Layer 3 of a small transformer language model trained on English Wikipedia (13 layers, counted from 0, width 128). Numbers have three digits each and are written without spaces.
A neuron's activation on a vector x is SiLU(gate . x) times (in . x), where the dot is the dot product.

Input weights of the MLP neurons that the questions are about. A number n stands for (n - 500) times 0.00081.
n12 gate: 430497618323620612527617381383697469503680482569472372673220455364464432622581681401564510453418522375580414378463345462389482404533500348456309774441375653511316661296333481243396514565649408432650555529683399471489468861671507557332378408345358360432575438525656520520285350513586462606475482507394569382472492670370490455336494461825525444517538308550613664416713584542507427515707
n34 gate: 508766496408388542568465599298357489532397690381298680635628296508429476562661573737332435211338684455507666251233551654523454383308402638408548613492353424403647471349368468548684583684402605640533371591553485225618439496257322532617437601518489443478325485523392400478213298483638619585385417350576612504300427602446633476612520538395570418471452413213818542361409608744437512573425
n62 gate: 394608513500557309647600582271639416357410570469436387550571641732476473442487685492459409218238875569378194500317567508633812667343495522491367628742393480482342570736318554473532686509469601388303798711517517390410496317412527683578558535338449539471581570375606463459343265324536495535103402474519401528639546471381785581609330778406382097322321380459619573636352254491286271785541
n73 gate: 389529572579478684652528338389715542385550766306616335235479651234409523536586770298408815623496768660399477675302357693643664323522335452474717524766547144299500574467450527570547596671347558396508599565735693695703496403571563569514621567349358704583514740197830590086513473573464464393570694414519583484632431714413483441557414694380326218392529530393624552571346389514334469574459
n93 gate: 788525285478831563461503478590543404656255646593605346723387602512779469504385367528554416556595426599546404438492477323771638471637447359667508442680460573504427329551527195447476504518732552504518462398368530653496585264426637368426659598462605573479625451496366586570522362393656554433478670482449416548468776390500365588396500166510343680286581478363402664444279675355561579469619
n106 gate: 195430460417431607966661131411427684514545352324586343774575598342553413778614500518597624416409427673186550480525739304609176452402532583520392711781557316550692794355454455669453529403540599481538634745254675890540621403471394910515331564491514741372388382519319468578566657577681384623539271443483468527528659537643753465706206739229542239273444481068576457549379382552266312742485
n165 gate: 408418500352654529188293223602577356554530476702519220315088230415741515417350703442690536329339514580315460631426427390559365481707102342837142509398660358398386491806655604228194552165505481576472133618467395670382763560539441515652617510736397296441631490609669634676533659171406470452726683364570468393722510761387509431461602411631328407532550646454275590490510403480549311318261
n245 gate: 223535450402521692152361524587426626584255517566329300470359371730580346263269370308679465641307205613543711474743442359342743552639595455496517353740380430463530515422701664652082379476462496496433392569524349641622374423800728620595392595492624464546585595540384595446496568464348564678398424436366376462421470383361398327623355376523464476267496460487508694397496516214496446725653
n12 in: 416615762617476424609720614535478787536314451490642637525487526446511616567527269341392549530592413493563389681376376437458458548240519569601453554521388550525665503732554614463478579355795553401593556572521317363532538699483486558646539258384551432386553490527520642565439167598678281538559381469667471616363700526461703539570586558559554557484642388522382609357614566478369297463572
n34 in: 421657576358353354539541541367504543630217787534281578352611389457451571435675432458508603500659639382468535296554599697313402367214322530489614486424309537317434451325253620543376348530385557725518511452507362348573534610240481354496435565601504537511308318356441364620453256526535543583253441614574819692283394604493511612263649577461442438397547482453507511390357477683588466634380
n62 in: 547611608512555492586690469441388583409464551394618618593638545374419455397420616485802541365273535669339314619576293470560646673222422449422668442650420244377649371126655239687587558597644599608496862488604640674809325443582395607570604413279641581504440453454591434515375286469717277587445492519460378442338525470459462480524455439607492751556388619376595477674242512397372524648609
n73 in: 649705302757419492247453496632680402429522410691389469091343259822615487418537451476460440582409627500918426580431733544655551305648556128712438313564645432641456520442522352466442366492504620488557500588508433752444492358704465172509509333559574421476528739338323401504467483407369561713420459512525616520586531536129589617568519583412394327628359400090459592662535377657539427299605
n93 in: 598497296580688378520544603454695301506517627487491218587589558554641530398522527669419360601601294516652420338464474522592448465548425452584456527627566604614360388431537420406503436596649588643345625376337613386430490456552586547439799641449494557282728526614346515476556430438417600441542494424500537635572812562430540692361697478561509563476518538357421570546453704432543464524647
n106 in: 446528510201272587348487428471536547252779724282448379625666330314332363642717838600374486594476461376338410591648746800500388514442708572302226424100770504520530636577606460539217314712322808481435628471620490173560447510655614444531712564464594328604358578700745586641556655258560730178587188206238404365197277671610593594524521368345477444482712457561524329466659306526485632337820
n165 in: 376252420490273608588599290669516685505668381604342577633641491505634505585759521928562537569524574636486393490319535819485520602387391220352469536192683367630429750448315257661484700603399430229476269544807328808571593201431637417624871844254514767560495669253601486468720856647794546247377587799390449459647278462593372586322474548481338270523613119557577316614292614411520450433434
n245 in: 641614389577897547516464539728525496496576578504455387730326563407551366496579714667378746500611500289877480232631492504409610450484027488469422436414519486662620562459455588497450488500560484519537635328400504657432608512434720280455583524442405611489585786531443152796458468452636548488496386633547493417384267570658646456367562295438264568471589477672473408543348426455492673389540

Each question shows a token from some text and the vector x that enters the MLP there. A number n stands for (n - 500) times 0.0051.

" us": 493558409470525655555485521426524406486497643486570427506505520535498455376377485353519405563469483539413513490569534456464515584447551446564542510470352431491383471612456498706537527579575493451380651303542468496526493503430418523487516389598427397399420587526484477388350461584445483383468316505513470487520521445459634517528566522527626508475525420412422516443481357418508567484470
The most active neuron and its activation: n62, at about 0.34

" ": 535483514470499510430303479527526486495566512487526419402508502517513521509725434537491594512450475530368535510530519505479481397553496507484492544505537793499468546504499387576447605495478560542448496548506461555439474537419489459493539559517569512478512521553474545562526499663520494497492524501580509476419516495506510498455524475474499489480562507496461468517543490462462410528524
The neuron with the highest activation: n62

"ur": 604475386486561561642448510572618497430534402465738476492496593500470541403340629559555701550489499520419447516545459434496576461381457496496461446553497654520450536645516517661471454458481511458529352552528520424558480571436417615507416486514432448503482388504595527500580567558501441400615638576511558530406545507473434528514579540497472637457488484479394576517654535369481539527557
The neuron with the highest activation: n34

"o": 482596640551504460527496522538438496558457555572461504450419572480488432510561451502514540543627529425364592521498523478482502553644447450695564534698483662528560465648503448694507627411419460505504404575576546541508478477594496451533453509566380578501525439517515488529533416440477414523470534511543424487554371474389521435417579471514497644509444671518495511569566571418478451450542
The neuron with the highest activation: n106

"2": 517452530552441487482469571621466595496527416643470425412542436530485487562384553490509445500531525463637497503447514513529549581443519335496489409526391607536482452449503575783513321505442455570476542449406423420455525534557642469488466508479426526547492604461534642645549508479501569521516465544487527410502472546546580500487666512505458383414492571561377534596516323394465557546507
The neuron with the highest activation: n245

" has": 428693488486509594653512523342497526412512508548484488412588433423449508395429388498513460464491491487562479519585524408513419531524524472608521442539385507510543466488458471697502682656548501588527529468533451496520423434458501627514520532678385589602568571615486481432481534508410417599493424545513533583579484448524372372480586491497533495585421493547550522593357414428462573581459
The neuron with the highest activation: n62

" an": 455560454391568312532471609584582533529562510460492360466523506528484512464386582571498591644436555517773624526423481495526562526448530437492502539491524581446550553520527492662394471557518472533401575551430528490550491476525456556494428453616506562517515481597458580328444433558485495473435356459523403487402559457551365535486600621431558388458504585620622410648587516557439574509447
The neuron with the highest activation: n165

")": 499462556497440516513531533688462617574443386512453408548418497493526540469615566554581626530491463468447673517614504485523472524423502378641425505644283567522473439482597541647615562506432491509522421350467474439428497456613481471499581472504479435545502468419487570490588519442538555649521542515570531494511544491500484504532625572499469490526468522524444467538489406575582574644430
The neuron with the highest activation: n62

" and": 547531574520467520440584458550466554566581518604433427531555500522508597445440451425516388478420567515539453497531514449555513511515475501506446442499539430523437501496494616737493591527477439554539487489519604634530487545524484588520475496588527475579589456509581550558591449428497458537517520459610530530476504471467472484575509578559681581530533483574483490522521602458495484475521
The most active neuron and its activation: n34, at about 0.077

"t": 627456488506541457449436584585621496548447509576481606493564504477494521525567409594438649399537554568692561463468447471461444564513486508475449475530490698567511387533465469647464430381468559502595575560500510583442480513519498465582506561518471583351495493366476634591680547517513422408543390455524508616543585473492621563505564437528458406553488466520478343461542466446441491515526
The neuron with the highest activation: n93

"ual": 522517377510551629559521457534383613507498531519389444468424574569521580419449357496512550470542607532409380504467465428455552543454409295564484484581530495511508594573450494744481544490439553565544680394530472475518460525454434452496468476355570611543470491513481411424358515443526598402420524510535516536424391499461531440536508446484515522383560491452384459609409541241527496531443
The neuron with the highest activation: n62

"19": 526516574606533489529491542472575493461525540519540377440533508458539496508559446597519514493480489494642484540500472465430535495487506578511414400467553697500531549496504460675435464506579527473500571598525514482372471519531470464524522438532503532727493455459520465662455406695434400600550351561591522430401506510536512579431465481428537470502574522513503548426409454418411477512513
Which two neurons fire most, strongest first? n165, n12

"el": 602546490528570592513453523542639573481502479524438581485493518518506448490329430533543686503500478540579488494608456523492431540461443392423581432512540616449462501684525490711471779451482573512533507439635495507562615458584480607489464419368490501477512571419537436465415486411485512618514504495484413535392501581571567515528571374538645599455478478616440555499494369412463454509580
Which two neurons fire most, strongest first? n245, n34

"W": 537445434524463390531498451417540421556507568426500369569577476480426529526377497535518444405514438433288489505533549596446559565542609672376557442455592687495498502647496621690449494504486580505553441533504570503429566550582493413493485535507583566403475515552513559476427428459518396462517439545544455551315458410402501483565484521548726404544548506390567480451402479473574501578539
Which two neurons fire most, strongest first? n106, n73

"s": 434512417468487547642444515428547549463517566526492536531471629440461523409592570585430531418506497508524600485490514527543487380592493514412606496344470522570533480558511469710423401515529578499492542447554454523545464509537538557510631503407534454488473559470556616472603678434439361657550394515556446355585439556403516547544485545534541434512518497475585500585509528527409592636522
The most active neuron and its activation: n106, at about 0.41

"ed": 460609535542495616401480429701501576474507570513425603644585624498432427484413460628459579659453495534481388511507497573489529611488458542563544503339533514488486505484568450616420610636480499596604575593365489431457509491549545551535556475450488612490520469481487530526577663425459549581479411439519470521507507513495584535456465494510391441716600499488331576624410357571596428477526
The neuron with the highest activation: n106

"p": 436497443553515427459420586630525514329540617450437550537420426556535472415586458490500568415470459509555470478503538535476499639395478551412471480548350595475518494517492526646499492490516447507545290643517481546454499512493620456527530514519469504347518527367486409542710479487470596437481522526540316426463542481528559495428608321508516585548521444555515472482468384440523395443502
The neuron with the highest activation: n245

" p": 504483422516487460463499501506536540426567508478468360544548500509559511467483519492487564439522442487527507515455546448404427401404647576479454601512417873508555446515493462777471491612511548451482508549445420493457468523518526565451438555685558493433538550512543455536513507539527571462493427441508432474483520509603620521480515460567633523480434524585544545548479432483476408460494
The most active neuron and its activation: n106, at about 0.27

"hip": 545414453497513563474484504582347681459556528630540461428502490553484595416390519536474530543484495445536499532529514494468579551496355430482488469554585649450530519587500587714476491506449431544432467404502474536509533481543456459526548399357504396473406403464499407515572415516401607526556400485550446521551537535503435523503557472374531416467466573508504477530411533532582420458351
Which three neurons fire most, strongest first? n245, n106, n165

"|---|---|---|---": 469669505551520569648486534375543467407618600493512400545592463465524469524315499555479522645503416390475515499383535479493491324504556488571564530525485544531477466425547577614509368492514540348590368407647556420402516479509379488529491468529433600502438459455584417490507409439595560533534400496551516488450541433546469509507529528600590594596469405667626459580513601537473588527497
Which two neurons fire most, strongest first? n165, n34

"-": 463565394483366443478482494575563590527534539477475402603559467557535427522438607495479520453502609563494407532600469514508477350462619393499576478501466708558557521512480594612530501605530520443405570418492483498521483479592549511506496533605346484535420456405502547543545518461598515535584529571592589470461519491492375518467582478449376497488518509494542429553525449490458369446511
The most active neuron and its activation: n73, at about 0.046

"al": 564475592449553549401549435640522597515496436532464425461439601548526539324513610549526575537550463532443379501463476531559496486614469487567493523491546695530504442617499492713540521417462363459588629542436439512523501541543429400509492444422572451459508515406602498481417569475526564578548485601555469488384549526514519499494429504438521579477405498565364497471460498353496582429528
Which two neurons fire most, strongest first? n34, n245

"ame": 531414442517435895553495594451510532525459569564483258508495407489590457461496375538516498520447550496655326554586484509408550486507559453546534613476569560582502480627451450612523471479446372681464413588435474479429505431538541487494495575536433487544513314427378502401487508430607526540534463539509473453585493505578534599435527489521673485525478521576465518598426534488527422454496
The neuron with the highest activation: n93

"f": 559413443554485586491466469565588374452386540497477496514458622484493483406469487493530430454472451560484601486452428433403452657479562349386533492487485521521539530620459563710580516467500527542436453435463472488516424499485452392461592517516614539473550441617574511536534569500496536408544651453497443437423591526346511377523611587576579538627456573502641517646600455438356535503479
The neuron with the highest activation: n34

" t": 566530504461496431537442580527577463477540530571540504614427566532498555541517537527514550488459454548710481546521501470485461423505510568555450524626504826516541417456478471755495450535521577449581659490313450434483433531488495475502468550568458516465503552550517552511409516581482604481362454466522452515586634416503486535480620580481494470536549511520472465498551518450462515522559
Which two neurons fire most, strongest first? n93, n165

"en": 533589492495532459459537507375524437473503421527347560555538545453389463525581692596530464663526584565472585501503535484387530591605527403515579450393474475459541581347471479679451691391464560477477575619491469431553513517523451591480452466546500542405426494448611365643378477525542435373541463534521543471531503510530529473537620577560472522576510475486450585563560437378535675466501
The neuron with the highest activation: n93

"9": 442438563528404450540507642521525619428565356575508462424483438587398475433395447482506411497526510423514530485584503511506570508460447395542515365536370532530460486491523582654430482492465485443430634576413533415329523466562594502513436531509516508583479399428585626643470476491528652568455501569466598384514356484411513512455528444495456440515525539505317495603489481542462515558474
The neuron with the highest activation: n93

" O": 532521481499492514492543563480485521489489428457456419620482441508420547511529404489481542480478463464550496513481471486456513411446397621522551567554545815498548558527502504774496569479500540560461521543417533532476453506379485472442496634521552533462428472513570393434531576648435421495528411496546498477493493481391407509522593488570519483440465500376516371425542475559558496471461
The neuron with the highest activation: n34

"==": 349565271473507408634478533501465429450611477531516399527720445508485593555558585618556435536486551532440486499538498532435462540547543562273524553501509461495489523513483462621410552594468495373392474379601443506487478458460375487487524548480490546712406495461549589451449477484542648557512561446520535542464530466489408556443435697517599423570552422616529503554558432516633478434535
The neuron with the highest activation: n245

" d": 508490531362502424470431534486569592467532473426501411485418511490543493560650567440507399608508564476512431501451475476460543464434505494600519529538497778562546466400494457762547537534456587477475504383325540471448559488523512474498449549507564569420523469426515514400510441437488504431509477464552511423496559583487540519489465524516472482537419371408441437616566482488510439551555
Which three neurons fire most, strongest first? n106, n93, n73

"re": 441728606531492431525478374511562578515526507436547561447602401487499533466457679501608502560560472505489493481574474579441600519430486520434464544597554539577520561519496459575510466286504509565526405551506550497447506552631436552480432378507415310466434576519467577479599539485477433489573469555535483585631579528505510562499547498423556380602467490494478343647607638550535475521478
The neuron with the highest activation: n245

"es": 547465526495502706361440611422555446499484498519411505511475570444434473437565498462474620462577451462583516463649603618482441458665448489503550486545434534561466541511563511729293345455505465526531332562494401450486474427523523409503596461493422488631500550489555544484375552519518554456470462485519526480490451501359609537478515573491498468608444475569570505607411444606490600520498
The neuron with the highest activation: n245

" j": 491422577472538254527508491535422534524527530550382398435505631490493472498526471579504531516505398489474493497551532493465513493445468630555422441516453800569435505552492505671686559527478653445588701366403369546524455539522446557462458587602509411432473439614511469626425439528512515542461353449507542498505527474473449583511609566547441584460379526623532594563621430444456451493518
Which three neurons fire most, strongest first? n165, n73, n12